Layer 11 of a small transformer language model trained on English Wikipedia (16 layers, counted from 0, width 128).
A neuron's activation on a vector x is GELU(weights . x), where the dot is the dot product.

Input weights of the MLP neurons that the questions are about. A number n stands for n times 0.0062.
n16: -23 -22 10 -83 24 -19 77 20 -31 -7 34 -2 -13 -10 18 34 -54 3 21 29 15 -12 64 -17 -15 -17 38 -21 11 44 16 9 -12 22 3 0 -15 -24 -31 -8 -15 -2 -59 21 8 38 -47 -6 -55 42 42 -56 13 6 -1 -44 53 42 13 -6 21 -71 -3 -19 14 -52 3 -39 -18 -2 55 43 22 -31 -14 -19 18 8 -36 -37 13 23 39 31 41 30 -34 -14 -4 19 -22 22 28 14 56 16 -22 2 -19 3 32 -45 18 -15 23 7 25 46 -31 -37 -4 -27 14 0 -15 -43 -6 20 23 9 27 -19 5 29 7 -60 -38 -9
n41: 0 27 -31 -19 -31 -22 15 -1 -30 6 26 -24 0 0 -22 -28 29 41 17 5 9 -26 -17 -52 12 32 6 38 -23 9 35 -2 2 5 45 18 1 0 -43 -9 28 -8 -33 -9 -6 3 31 2 -2 16 18 28 -6 11 20 46 -8 44 -39 -6 35 20 -60 5 -53 26 5 -4 16 -34 -38 13 -7 -22 -8 30 -28 38 -38 11 -24 -54 14 17 -81 -21 -12 -17 -32 14 31 43 -2 -28 49 -1 -2 30 15 17 43 12 -15 8 -19 -37 -31 12 -46 35 4 -17 1 5 30 -18 38 -3 -39 76 -41 15 67 25 -13 5 7 -22
n134: 24 -7 17 -10 -28 45 -18 18 10 22 -17 -61 -2 -6 -12 -33 2 16 -11 19 -40 -33 12 -70 -17 24 40 -19 10 23 -8 18 60 9 11 -16 34 -36 -5 12 -39 -14 -20 -20 -42 -7 -13 -42 14 6 13 -23 2 19 25 -35 5 47 -9 -52 5 -10 36 7 36 -7 20 44 -31 17 -23 -1 17 21 1 23 40 -54 48 19 -10 14 24 -15 -5 34 -33 -34 -35 29 -3 -3 -1 -32 37 -37 17 11 -28 -12 37 11 48 6 -5 -13 29 34 3 -15 -77 2 -10 35 48 -9 -23 7 63 -52 -27 13 -10 6 -16 -15 2 2
n155: 12 8 13 -1 26 -5 30 7 -31 -49 -16 -26 30 -21 24 -16 55 50 -27 15 -1 -46 -32 -17 -31 23 -25 -38 7 4 1 6 -44 -1 19 21 9 -27 34 2 36 54 -67 47 -16 27 36 5 0 -10 3 9 -12 -26 19 29 -11 -10 -5 23 31 -21 30 19 -38 29 29 4 35 32 -26 -23 49 -11 16 59 -8 -14 -3 14 -13 2 -29 29 -15 4 9 58 -41 -16 6 4 -25 47 8 -26 17 -56 -21 15 -24 -23 -49 -13 6 26 0 20 34 40 -26 -13 -50 25 49 21 22 -2 36 -24 -6 4 -17 41 32 17 -24 -26
n156: 32 33 -11 -11 29 -18 -3 3 29 7 -10 -15 5 -1 35 9 11 9 -39 10 35 12 -35 40 -6 -7 -14 -11 -7 15 37 17 -9 2 -17 15 41 -42 51 -19 3 -74 -16 86 -29 33 42 -23 -10 -19 1 27 -19 -8 60 -33 -50 -12 -22 -16 -9 9 -10 -32 -11 1 -11 50 -18 -10 -40 0 22 -31 -13 -19 -8 -35 26 37 -26 11 35 -31 -11 -3 -20 -29 -13 0 -38 -5 -6 -8 6 -10 -29 10 -3 22 -3 46 -38 -37 27 -13 32 -7 30 -27 15 22 -66 40 15 -23 -1 -23 12 2 -22 23 42 -22 0 16 33 -32
n161: -9 1 -19 -54 -4 -10 48 42 2 34 -65 37 4 -28 -10 -26 1 10 20 -23 -49 8 15 1 -6 24 18 42 -11 26 -6 13 28 -49 14 33 -6 -5 8 -3 6 -11 -16 18 32 24 -25 11 13 43 30 24 -38 19 51 -12 -27 9 -30 -72 -20 -32 -10 -22 -27 -15 -57 41 31 -7 13 25 1 -24 16 -9 9 -48 37 -22 14 25 13 -35 55 -8 45 -20 -26 -6 3 -15 67 -10 -20 -16 -5 2 8 11 -46 -10 31 9 0 7 1 -24 -38 -15 -45 8 -56 21 22 13 -20 38 27 5 -9 63 7 1 -6 -84 23 -23
n223: 26 7 -38 -6 -30 -16 32 5 11 44 14 8 -9 -39 50 -24 32 -26 47 50 28 -50 -21 12 -20 26 -43 7 3 -23 32 -7 -6 -42 -4 -58 10 43 54 -20 -18 -27 29 -2 19 -23 28 -42 18 -26 16 -5 -12 -9 -11 45 63 4 32 -70 26 12 13 -10 4 -11 -28 -25 -42 1 -56 39 13 24 33 19 38 57 21 8 11 -21 5 3 0 28 51 6 -19 -35 31 23 -4 65 -31 -7 49 -4 -57 24 -14 16 -14 -9 -15 -26 -18 24 -31 -56 -4 -49 3 31 -26 -7 -14 -25 8 -8 -6 2 19 -32 -17 -7 -21 -4
n225: 18 17 25 2 21 38 35 27 -2 -1 -39 48 -21 -13 22 -21 9 -54 -56 3 8 -25 27 -40 30 4 40 25 24 14 32 -10 -15 -15 1 3 33 -16 40 5 -24 -2 -5 8 -30 -26 -16 10 -8 -76 -4 21 -63 4 -12 29 59 28 -40 -31 -20 10 -1 -17 -43 9 -49 -2 11 -3 2 14 35 -2 -30 2 21 26 -9 11 47 15 16 -4 5 -9 10 -10 36 1 49 22 12 -38 2 2 11 12 -11 26 -12 -30 -5 8 23 -49 28 23 -40 -17 8 -38 -3 -17 24 -10 -34 8 -39 3 -15 -9 5 -48 -12 4 36 -16
n227: 4 -17 32 -40 -27 23 -11 -12 14 -2 14 31 1 77 -43 13 -12 51 14 12 36 24 33 20 -34 -8 15 -13 33 1 7 32 -9 17 -19 37 -7 -72 3 18 -30 -3 13 -20 -21 4 -29 -8 8 -10 -3 -21 -58 3 -15 -12 -6 -24 3 13 -7 -33 -32 -58 30 -17 -6 3 -42 -15 26 14 -9 -32 18 -18 -1 -21 -53 1 -26 32 26 0 25 -20 -47 -20 17 6 29 -25 18 80 -12 -5 23 -11 31 -9 -32 -76 -42 -7 0 10 8 2 47 2 17 17 -18 12 17 19 -31 -28 9 -29 -71 63 15 3 41 -33 20 22
n239: 24 -5 7 16 -29 -7 -12 1 -13 27 -43 53 -6 18 -23 56 37 6 -14 -3 40 -31 -16 44 -15 -24 16 15 -23 -42 -21 -25 -38 15 30 -10 -20 -15 28 -23 -33 -31 28 -14 32 37 27 9 43 -27 -12 -6 -24 -26 30 -39 3 2 -4 -34 52 -17 -12 -22 -8 21 68 32 -4 6 5 28 -19 -37 -24 23 4 -23 1 35 7 -14 5 -14 -32 -40 2 -23 10 -29 25 77 -15 1 -46 -19 -7 -10 -18 29 1 -74 -63 -9 -45 -3 8 34 -16 -16 17 -18 -32 95 26 13 -13 39 29 26 6 3 15 7 10 45 -38 -5
n266: 32 9 -38 30 -61 -16 11 -7 -73 24 8 14 -23 -17 26 9 -6 -25 13 8 40 -37 26 -25 7 35 -51 39 10 36 7 -38 10 -41 9 1 15 -27 24 43 -11 -24 35 5 -49 -29 -11 -39 45 16 9 -33 18 3 -55 -15 -41 37 -16 18 47 25 34 -1 -4 -36 7 22 -17 -18 29 -50 -17 -12 -1 -12 2 -3 -4 69 -34 3 6 -7 -65 41 -10 -13 -16 3 26 1 -4 -47 16 -6 32 -1 -53 -5 -54 63 25 0 -26 27 16 -18 16 23 -14 32 -13 59 -23 0 21 34 42 22 -36 -11 16 48 -53 36 -17 -3
n275: 4 35 -5 -16 3 -3 -17 -11 52 0 -1 3 -42 -14 42 7 40 8 3 -11 2 20 -53 1 -34 1 2 17 20 17 36 17 55 -8 24 63 18 -17 11 16 -23 22 -29 -19 -14 -1 -36 -36 -45 14 -52 10 -20 -42 0 26 -7 68 -45 -12 74 -14 -8 25 57 14 -9 19 -19 -19 11 -13 30 46 -7 -19 -21 -34 1 5 46 -19 -16 35 -32 -70 -7 -9 19 10 27 33 -26 19 -21 -28 4 3 -17 24 2 -24 -36 5 -18 24 -41 -13 -11 -36 -24 77 -29 -15 7 0 3 13 -8 37 25 -4 0 -19 -40 -7 -14 8
n333: 14 13 18 21 -34 -19 19 7 -35 -17 -32 -8 -69 -4 -18 9 45 31 37 33 -28 76 9 16 -34 -9 -4 28 -11 -28 54 -48 -30 8 6 38 -6 -9 -25 -46 33 37 -5 -6 -26 5 10 -49 23 10 -11 40 5 -27 -27 -12 2 48 -21 -21 8 -34 6 -1 -15 -7 16 3 -16 35 10 24 64 8 -19 -12 -15 -7 -18 -12 0 -4 -15 -11 -20 -89 -27 -16 21 37 25 33 37 -4 -17 -10 -32 44 20 -53 19 34 -27 -7 -56 18 -13 -19 12 -27 -5 -21 -30 12 20 42 -58 46 -13 9 -38 31 -25 -23 -26 13 24 -20
n351: -7 37 24 34 20 -25 1 18 6 17 13 -4 38 -13 0 -33 -1 -22 -48 75 -26 10 -21 -15 60 -21 -18 21 16 48 -5 -12 -34 -35 37 24 -11 4 11 -1 2 8 -47 22 9 11 58 25 -14 12 -15 -23 -35 -22 -48 -51 -5 8 -48 -18 -16 -11 -15 23 -34 -23 8 44 -5 25 -8 20 -3 55 -14 -23 22 29 6 -27 11 -6 2 -3 44 -23 28 21 9 -28 2 33 -3 3 23 10 -37 -13 -14 -43 -21 -31 -24 11 35 -5 2 25 -6 9 -27 43 50 27 -14 53 -27 27 -9 16 -55 -17 -10 -9 16 46 -33 -41
n361: 35 2 -30 -5 -13 -31 -13 -18 -30 21 13 15 47 -24 -22 14 -11 -8 -15 -2 7 -4 19 -25 -34 -39 -15 18 32 73 57 -12 30 -1 59 12 28 -1 10 -15 -28 34 33 -16 -39 -12 -7 -14 2 2 3 -27 14 -10 -12 60 -19 -5 -18 6 -31 -9 -42 33 -28 -3 -5 20 76 1 -49 22 -6 54 -63 24 -2 -47 31 44 38 -18 -49 -28 1 7 -9 27 14 -28 13 27 -9 -6 28 17 49 73 -44 -2 4 -6 -29 44 12 -9 -60 -8 -11 -20 -21 -56 -4 24 -39 -51 37 5 -12 10 -8 -25 0 12 9 -9 -26 -19
n372: -1 -3 -7 -44 80 -34 -2 -6 -21 -15 -34 5 -54 -10 -12 9 29 45 10 9 29 22 -24 77 -24 -37 -16 -10 -4 -26 -23 3 -12 -40 42 14 38 7 -16 5 -16 -19 19 60 -51 33 -23 23 25 32 -58 -29 -12 -1 -26 24 17 -25 10 -20 38 -27 -6 1 -17 -35 -25 25 -40 -57 11 4 53 11 10 -34 65 33 -16 35 -31 1 -21 5 8 -26 10 7 -4 -58 -59 -41 22 -1 -4 3 3 6 -23 -34 28 -38 25 7 -5 6 -7 25 44 -18 40 17 -15 49 31 35 -11 -27 -23 6 -1 0 36 32 3 -28 -2 -11
n373: -42 45 -11 -38 31 -12 91 0 11 11 -8 -17 17 13 21 -9 34 16 28 -16 -39 -20 1 -12 -41 0 -37 15 28 -23 -29 -27 -11 4 10 -11 19 -19 -21 3 63 14 -18 4 -23 53 12 11 -26 30 -21 7 -32 -23 38 13 -6 4 20 -44 -11 -18 -9 12 11 -6 23 -14 -22 -2 61 50 -14 -21 30 -14 5 -35 33 42 -17 2 36 8 -81 4 -13 -40 10 23 55 -5 -2 -23 -24 45 -53 -53 -17 -14 16 -4 48 13 31 63 -42 -24 8 4 -67 34 -11 -28 12 -29 22 -23 15 -8 -1 -45 34 -7 -8 -48 11 44
n380: -16 -10 -55 -2 -15 5 5 -6 -12 57 -7 -11 5 -36 -26 71 -8 -14 -18 -8 -10 19 -15 25 48 12 49 65 59 5 -23 -40 25 -9 12 -59 -30 45 2 8 -45 -15 -10 1 -43 11 17 7 -1 -16 6 -60 8 -67 -20 -59 -2 -28 -24 -11 -21 -33 -23 17 36 -24 -3 13 -32 -6 -10 7 -14 -7 47 3 -39 13 16 -11 -38 0 10 35 -40 54 -29 42 -15 24 18 37 7 7 -16 -31 -8 30 -9 -21 29 26 9 7 12 43 -13 -7 13 -33 15 6 34 -18 29 -36 -12 8 6 26 -6 -17 -34 23 35 32 6 -9
n392: -44 -15 -24 21 -7 5 47 33 -5 2 47 39 23 47 -4 16 23 2 23 -44 -6 5 -13 18 3 -38 -1 -9 -8 22 -16 28 0 -47 8 -4 34 46 -51 17 -76 8 17 -13 -7 -5 -15 7 63 26 -12 -28 -16 28 -10 14 7 19 -14 -8 29 -59 -37 -14 -41 4 18 32 17 31 35 9 -14 14 76 15 -2 2 -36 3 -35 17 -22 -20 7 47 -21 -12 1 13 36 33 -36 -12 13 0 33 -8 29 -6 -11 -22 -13 8 -63 40 20 16 -20 9 -34 35 -37 -21 3 -31 -7 -28 -7 2 -4 32 -43 10 26 7 45 5
n419: -14 7 -2 72 5 4 -2 -7 19 -8 -54 5 3 41 25 -13 -28 -22 -10 36 24 -15 -5 1 4 -6 37 -28 -21 12 50 22 0 15 -2 22 -29 -9 -34 17 -20 -25 -21 -42 -11 22 4 -39 21 -34 46 7 -54 24 -1 -54 -36 30 40 -43 6 37 3 -13 -16 59 -38 5 48 33 11 6 17 0 59 -17 41 -13 -44 -70 55 -7 -21 24 -5 -22 23 81 -39 4 63 -32 -14 25 -10 17 23 26 6 16 8 -11 -30 26 8 -42 -16 -33 -9 -76 42 -43 5 -43 1 -29 -29 -21 -20 18 39 13 9 -29 13 -11 1 37
n422: 19 11 -54 7 10 19 34 -20 17 -15 12 -18 -15 35 15 -41 6 67 27 9 23 33 10 -23 -1 8 26 -67 -20 16 35 0 3 5 6 -2 -30 15 -20 -21 3 -23 -17 11 23 18 -10 -9 -6 4 -30 7 7 36 16 57 55 14 17 -59 90 -21 -41 -46 16 12 24 23 -7 -33 3 -2 -13 14 27 48 -35 -60 7 25 5 23 -19 6 19 -9 19 -11 -32 27 -28 26 -34 20 18 -21 -26 -21 -72 -47 -65 30 2 20 -28 21 -50 -21 -10 7 31 49 6 47 -6 19 20 -4 -9 11 27 -1 23 -35 -2 -12 51 -30
n426: 13 -9 26 21 29 -18 58 27 -41 -4 5 36 -19 10 8 -2 -20 -34 15 53 63 -33 9 9 30 -9 0 -26 16 -9 22 -6 -31 -17 0 60 3 5 -29 -59 -11 30 39 -40 -85 -2 17 24 19 -20 22 23 -1 -3 1 5 -43 7 6 -13 24 -32 28 22 1 22 40 28 -26 -3 18 -2 36 37 -7 -22 -43 -3 13 22 3 24 -35 5 -15 6 0 -10 19 -53 -7 -31 50 3 -18 15 -20 -30 40 -12 8 -33 51 28 56 10 -8 -4 -23 -11 -66 7 26 -6 -9 39 -16 8 9 -63 -10 46 -44 4 11 -40 -28 32
n463: -33 -15 5 -11 -2 15 29 -34 -22 -11 28 -4 -3 -16 12 5 -17 23 64 12 -23 -1 3 10 13 14 -11 -38 18 -40 4 -3 -3 21 -36 4 -44 -36 -13 -17 -23 -23 18 27 12 -17 6 14 4 -35 21 -43 -25 -8 6 -28 -61 1 5 -23 -26 -52 33 -28 23 0 40 29 45 -3 33 -23 -38 -43 -47 -4 35 14 8 6 32 15 20 31 -3 16 14 -34 13 4 10 19 41 21 -9 2 -65 20 -21 9 55 16 -35 -38 -17 -23 3 38 15 17 -54 -1 28 -51 -45 32 46 -6 -21 -10 -29 1 -45 -17 16 29 -34 27
n480: 14 17 -16 -4 -12 5 3 -15 43 3 20 -37 21 -7 33 2 -39 20 -27 12 -18 23 -22 21 25 23 14 -18 -6 -50 29 39 18 28 21 62 -64 23 13 34 3 13 -33 26 68 -21 -34 -29 43 -22 -31 -11 -30 39 -8 -34 -35 -27 -2 34 43 -23 -5 -22 21 57 -50 -3 -8 7 16 -70 -13 22 -36 -29 -38 51 44 -9 11 -31 -14 -1 -13 13 -8 -4 5 -17 13 -21 -14 -5 -16 -26 8 -19 -37 48 37 -11 10 -28 -15 -5 -45 -29 2 25 31 -19 32 63 40 58 -20 -15 -15 -5 18 24 3 9 -1 9 -6 -8

Each question shows a token from some text and the vector x that enters the MLP there. A number n stands for n times 0.052.

"m": -39 -33 28 -26 4 -40 -24 0 32 47 -19 9 -21 6 34 8 8 18 20 -30 -23 -33 -5 21 3 19 23 -44 -8 0 17 25 -20 16 -19 -7 -10 16 -28 -21 -65 -7 -12 -16 -10 -26 9 35 -31 -35 39 6 5 -20 50 13 29 -4 1 -22 -21 -18 0 26 -8 26 -12 2 1 27 -18 1 11 -35 6 8 14 -19 -29 8 22 -2 6 -11 15 49 0 -9 22 30 -3 -10 -30 -36 17 -7 -1 -10 -4 -16 20 -14 39 15 -18 22 -8 7 -6 -1 -10 -14 -13 3 -2 43 2 13 11 -17 -9 25 30 18 -18 27 41 1
Which neuron fires most, and how strongly? n134, at about 4

" |": -9 7 0 -17 1 -23 -18 -2 8 25 8 11 -7 22 11 -9 -13 -3 23 -2 16 27 -6 -11 18 -13 -18 -6 0 -21 8 24 -30 -12 -41 -49 -2 0 -19 -8 16 22 -13 2 21 -7 32 -11 -21 0 1 -11 33 -10 35 -39 28 37 2 37 -21 12 14 17 -24 13 -6 18 28 -4 -16 -14 32 13 6 -14 2 -9 6 -4 -10 10 3 -12 38 -22 3 -25 -20 41 17 -32 -15 -44 3 -21 0 38 -10 -3 -30 6 64 30 2 6 18 -43 -4 30 -6 -1 41 36 -16 -6 2 -24 -12 -23 -23 6 -2 18 -19 0 -24 -11
Which neuron fires most, and how strongly? n134, at about 1.2

",": -22 11 21 -29 -22 -3 -36 -42 8 7 -23 8 -9 -13 -40 5 19 -38 -2 -11 17 30 -5 12 -22 -5 10 -31 54 -31 -6 -13 -24 2 -30 -7 22 12 8 -8 -12 0 -31 -3 20 13 6 35 -1 -10 -7 -8 -9 15 -10 -17 28 24 3 46 -39 14 48 11 48 58 -38 30 17 6 -2 -5 11 -7 -1 6 -32 -4 -5 -14 6 -2 2 -36 3 -1 -12 8 20 3 13 -18 28 -1 26 -55 4 9 -15 12 -4 22 24 -8 6 23 -3 19 19 -4 -5 26 16 23 -23 -44 -16 -11 -1 -8 -38 2 -10 -12 3 19 22 -2
Which neuron lights up most? n380

"s": -8 -2 -1 -41 6 -3 -45 -2 -17 29 -3 -18 -35 -20 14 19 -48 -32 -5 7 0 -32 -7 -3 6 0 -24 2 26 8 -16 -8 -30 25 -41 -24 -17 -28 -18 6 -19 -8 2 12 5 21 4 50 -40 4 19 16 67 5 13 40 17 1 9 10 -35 2 -17 42 7 -9 -7 16 12 14 12 -24 18 5 -2 -20 -6 -13 -39 0 28 -14 25 -11 -1 -22 -9 7 24 3 24 3 19 -14 17 9 9 -11 -10 -19 30 14 32 -4 -22 1 24 45 18 -2 27 -2 26 3 3 7 2 -28 -15 22 29 -2 -11 9 -50 7 40 -31
Which neuron lights up most? n16

"ious": -10 2 2 5 1 -27 -16 -15 -15 21 9 11 -7 18 21 1 -16 4 24 19 6 -9 -16 13 3 0 -1 -6 13 24 9 2 -77 -12 -18 -13 9 -3 -6 -28 -23 -5 2 -11 23 9 18 11 -6 8 1 20 -3 -5 9 26 12 -7 -3 9 5 -3 8 -1 -17 19 -16 19 12 -8 -1 -38 18 -3 6 -1 0 -3 7 -14 13 11 -3 18 -17 -2 -14 2 -8 -3 -10 -3 3 -23 20 15 24 -3 -12 -4 17 -14 31 11 0 14 24 13 -14 -5 -29 13 -2 13 -3 5 3 -1 -5 7 14 26 -17 13 -17 -12 16 -5
Which neuron lights up most? n426

").": -12 6 7 4 4 -18 -14 -5 0 19 15 16 15 18 22 8 8 -8 33 27 0 -6 -9 26 3 -10 4 -5 27 33 -6 -5 -69 -22 -15 -41 4 -16 -19 -15 -12 6 -6 -5 17 6 3 20 -3 -5 -16 6 14 8 13 5 4 -3 -1 22 -8 4 -3 -6 -4 40 -12 13 5 -15 2 -28 26 7 10 -4 -3 -7 10 -14 0 11 0 0 -8 3 -20 -8 5 2 15 -4 -6 -43 2 4 20 10 -4 -13 -9 -7 14 -16 2 22 16 18 -20 0 -29 7 -3 20 6 -4 7 9 5 -15 8 27 -14 19 -18 -3 -3 -9
Which three neurons fire most, strongest first? n392, n426, n266

" He": -40 -5 6 22 -13 -29 -21 -7 -40 15 12 10 -3 -3 17 13 -2 1 28 -5 -9 0 -2 19 -3 -10 8 0 -4 2 -7 -15 -55 15 -1 -21 -1 -32 -14 -9 3 13 -11 -5 23 -5 9 5 -11 -26 10 21 2 13 32 12 15 -22 1 2 -56 -1 27 2 -22 22 15 34 1 6 -14 -11 -15 -6 -5 -24 7 12 0 -12 10 7 17 -13 25 4 -5 1 -7 30 12 -11 5 -51 -5 -27 16 4 -11 3 4 21 6 23 38 15 24 -14 24 -9 -29 -10 -18 38 29 17 10 45 4 -12 -9 34 -12 8 -12 -6 10 1
Which two neurons fire most, strongest first? n161, n333

"out": 5 15 -11 -2 13 -21 -30 4 5 15 14 29 -26 17 -18 0 12 1 18 -8 40 7 -19 31 17 21 11 8 -15 -2 46 15 -18 -22 -2 -15 5 -11 -2 -8 -34 -3 -18 -23 -28 20 35 -35 -55 20 -2 17 14 38 40 -29 26 -10 37 15 31 1 -9 -5 -40 21 -25 -11 34 9 -1 -30 22 20 40 -12 -12 -14 -40 -16 -21 0 3 15 18 -6 -3 -34 -39 24 -11 -29 0 -51 26 -48 -2 -7 -58 15 19 3 29 24 -18 49 -6 -30 4 4 -5 -4 0 33 -25 -5 41 -2 4 -16 24 13 -5 0 -12 23 5 -5
Which neuron fires most, and how strongly? n422, at about 5.5

"o": 8 14 31 3 14 -24 -14 22 -16 40 14 -13 -17 9 -10 3 -9 -16 -30 -31 32 5 -27 51 -22 29 -27 -41 9 28 23 -51 -25 -5 4 -1 5 5 11 12 -1 3 19 -18 22 -2 47 49 17 -28 6 21 -5 29 7 -25 -30 -51 -14 0 0 26 6 9 40 31 -36 -13 11 -19 -2 -25 -48 6 -12 -34 6 0 -21 -11 -30 -6 -32 28 -23 18 -6 21 21 -14 12 16 5 15 3 -13 -16 -2 2 -33 -20 -3 -20 -10 9 23 34 -20 30 25 -17 3 -10 -28 -17 18 4 -14 -13 -4 61 19 16 22 -3 -20 31 21
Which neuron lights up most? n426

"9": -33 24 -24 -20 -11 3 7 4 44 4 15 -2 -17 -13 7 12 4 5 2 -38 -5 -4 4 -14 24 -10 -24 -16 -8 -28 7 0 -21 -3 -9 18 20 -21 6 0 11 -38 9 -15 2 -10 -6 -7 -24 -9 8 -24 14 -1 32 -34 33 -3 51 30 -29 -23 25 19 46 38 -11 8 59 -48 -37 -11 -6 -4 -9 -19 -14 12 -14 -28 0 0 18 1 13 -26 -1 -19 -10 23 -5 1 3 -7 -9 -25 52 35 -10 11 -10 3 26 19 6 11 18 -25 8 7 -43 56 20 10 -51 15 18 -3 -5 -2 -6 6 -13 12 -45 41 -18 34
Which neuron fires most, and how strongly? n463, at about 3.8

" ": -39 33 -17 -28 -17 -2 37 14 30 39 -48 13 12 13 -8 -8 -14 23 24 -18 -19 2 -2 -10 32 -16 -8 2 9 -21 -12 15 -19 21 -37 -22 42 7 -24 1 11 17 23 -15 4 -34 18 1 -32 -15 -7 15 6 38 27 -32 47 -16 2 6 -25 8 2 -5 -19 28 9 13 32 -18 2 -22 28 -13 16 -30 -6 11 -16 -20 -24 -32 38 -14 19 -22 -3 -12 -14 32 -5 2 -39 -1 -1 -8 8 5 -16 0 -20 -4 33 18 4 19 -15 -20 0 55 12 8 41 21 -42 -4 14 -14 -5 -19 17 29 -16 9 -35 16 -23 -16
Which neuron lights up most? n373

" (": 2 -11 -5 -17 -17 -17 -14 11 -8 25 13 9 -13 -36 4 -2 -29 -30 28 15 -12 -12 -21 18 -8 15 -1 -35 28 24 2 7 -49 3 -22 -36 37 -5 -1 -40 5 6 8 4 0 5 28 15 1 4 11 11 13 8 0 -17 12 -2 -16 14 3 3 7 8 -25 14 -9 13 10 12 9 -29 24 0 27 -23 16 -10 -15 22 -4 11 23 -18 -35 -25 -40 -32 7 6 26 0 -18 -39 19 -6 -7 -10 -4 16 9 26 -17 -7 -26 22 21 2 10 25 -41 16 34 17 18 13 37 22 20 -2 12 17 19 4 1 15 -18 -10
Which neuron fires most, and how strongly? n266, at about 5.4

"-": -1 1 25 -11 -3 -35 -20 10 -1 31 12 8 -23 -30 11 14 -7 -13 -7 -30 -3 -24 11 32 -29 12 -4 -42 14 21 -3 -48 -40 12 8 -23 13 5 19 1 40 -7 11 -15 14 12 16 41 26 15 -7 19 -17 9 14 -36 -8 -30 -4 -10 6 11 28 19 41 8 -14 -10 3 -7 -3 -14 -32 17 1 -20 30 26 -1 19 -15 37 -25 7 -29 -7 -34 16 -7 1 22 22 -8 -4 10 -14 -19 11 -9 -9 8 -13 -25 -22 9 49 34 13 17 33 -43 -40 7 -3 -11 4 16 -8 -3 -14 -11 12 3 14 -2 -16 53 -22
Which neuron fires most, and how strongly? n373, at about 2.9

"son": -33 -7 9 8 -4 -31 -36 -14 -12 18 13 6 -66 21 41 -13 -10 3 9 -15 -31 -28 -15 33 34 -12 10 14 -5 3 22 -7 -39 5 1 -31 -7 31 25 -13 -12 4 -34 -33 1 -11 37 -3 -26 -2 -15 58 23 -7 33 14 -2 8 9 -18 34 -1 22 14 -3 18 -26 4 37 19 -26 0 17 -1 -27 -9 2 -9 -41 10 15 5 15 1 6 -34 -28 -2 2 25 -11 -3 -5 -15 22 0 -15 -20 -20 17 -21 15 -6 -17 -10 5 22 -24 21 15 -30 11 5 41 -8 29 16 30 -25 23 24 26 -4 6 -17 -3 23 23
Which three neurons fire most, strongest first? n333, n275, n422

" of": 0 -5 -5 9 -4 -6 22 -18 18 21 17 -1 -16 3 12 -5 -3 -10 24 8 -1 -13 -2 18 -11 10 -5 1 29 13 -4 -14 -70 19 -18 -43 16 -10 -21 -18 5 -21 2 -15 26 8 7 24 -17 -5 25 14 -16 -1 31 15 1 -5 5 5 4 27 13 -3 18 46 -11 1 5 -4 1 -38 23 9 23 2 4 -2 -2 -3 -8 16 0 -13 -5 6 8 -10 7 -4 26 9 -11 -13 -4 -11 22 10 -15 -1 8 -21 12 4 -24 11 12 21 -3 -13 -29 -10 -20 8 -7 7 8 3 -3 -15 0 9 -26 -5 -7 -13 20 1
Which neuron fires most, and how strongly? n223, at about 3.5

" Total": 18 17 -6 -5 1 -17 -37 -32 4 39 3 18 -10 34 -4 1 -1 -20 6 1 -4 12 14 -9 -4 -2 -16 34 8 -7 37 7 -23 -17 12 -24 32 -29 -11 -5 -27 1 28 0 17 -29 20 15 -45 19 0 3 12 0 22 -1 25 -55 -2 46 2 -4 16 18 2 24 7 11 11 -11 5 -1 -14 20 4 -31 -16 -21 -29 -21 -10 -3 -9 0 -9 -19 10 2 -3 6 -30 -2 -42 -64 4 -16 32 -3 -6 -23 12 22 51 6 8 48 15 25 -3 -25 -14 -9 40 -8 -33 -8 46 15 16 -3 9 48 -13 -20 -25 -27 -11 0
Which neuron lights up most? n361

"id": -30 35 9 -8 -39 2 0 -21 29 31 21 8 -15 -9 -10 -23 -22 -7 -6 -33 16 2 -18 10 -15 -26 12 -9 20 -29 9 12 -8 -6 -20 -39 3 -10 -43 2 -28 41 7 -18 18 8 23 7 -30 31 -1 7 -10 -36 10 -30 18 -20 12 31 0 23 20 1 -23 22 16 -35 9 -31 -45 4 38 9 46 7 -25 29 -4 2 -13 -22 -12 12 -7 32 21 -2 -35 23 26 -9 -18 -47 -2 -41 -11 3 -34 -31 16 -18 33 26 -19 6 29 -14 -1 -2 -12 -9 67 22 -34 24 29 47 15 15 11 22 -1 -13 -12 36 9 23
Which neuron lights up most? n380

"y": -28 -4 2 -12 11 -30 -29 -15 -7 32 15 -11 -25 19 -20 38 -13 22 5 -8 -9 -11 -16 8 -11 -6 3 -28 -21 -47 25 25 -30 12 -3 16 -27 12 -4 -4 -32 2 -10 -29 5 -12 6 18 -9 -49 -1 1 12 17 50 37 12 -34 31 28 -28 19 -20 31 -5 18 -2 -44 37 -4 -37 42 -1 -32 -1 0 11 -19 7 -38 -3 -16 25 24 42 -23 -2 -30 12 -19 15 6 -10 4 28 -18 16 -4 16 -7 31 -10 -1 64 -9 30 1 -19 16 16 -4 7 2 -10 -2 -8 22 29 -10 -19 33 -14 -26 -3 16 39 6 -13
Which neuron fires most, and how strongly? n361, at about 1.2

"6": -28 16 -14 -14 -43 22 17 -11 49 -18 16 -29 -12 7 -28 -8 -11 32 23 -5 22 5 -8 -32 -30 -20 -1 -37 19 1 5 -18 -23 -2 -24 -11 4 -3 17 -12 5 -2 15 -15 -12 0 18 -6 3 4 18 -18 -11 -23 22 -46 23 4 16 20 -24 -1 16 22 29 55 -29 18 30 -28 -50 10 -12 4 8 -23 -25 2 3 3 1 -3 10 5 -14 0 1 -19 11 8 -11 -22 -15 -13 -10 -32 44 35 8 24 -4 0 61 19 23 3 14 -44 11 18 -25 9 30 11 -26 27 14 24 -16 2 12 9 -32 4 -45 55 10 4
Which neuron lights up most? n134

"d": -1 -4 9 -9 -26 -14 -2 -16 -7 28 19 29 -53 38 13 -10 20 -4 -1 -13 -6 -5 -37 7 2 -23 41 -17 21 13 12 15 -41 -25 -17 1 20 4 -5 -39 -70 30 -28 4 -13 -7 26 -3 -8 4 0 38 -23 -34 -11 0 66 2 -4 29 -2 12 19 10 -6 13 -34 10 -3 4 -3 1 -10 4 -27 -35 -3 -43 2 -4 15 2 2 -23 3 4 -4 24 7 36 1 -22 8 2 27 -19 -4 -9 -4 11 -9 -9 31 -11 -3 -12 16 -7 21 7 -11 -23 0 12 10 13 7 -4 1 22 38 29 26 -8 -25 18 46 -1
Which neuron fires most, and how strongly? n225, at about 4.4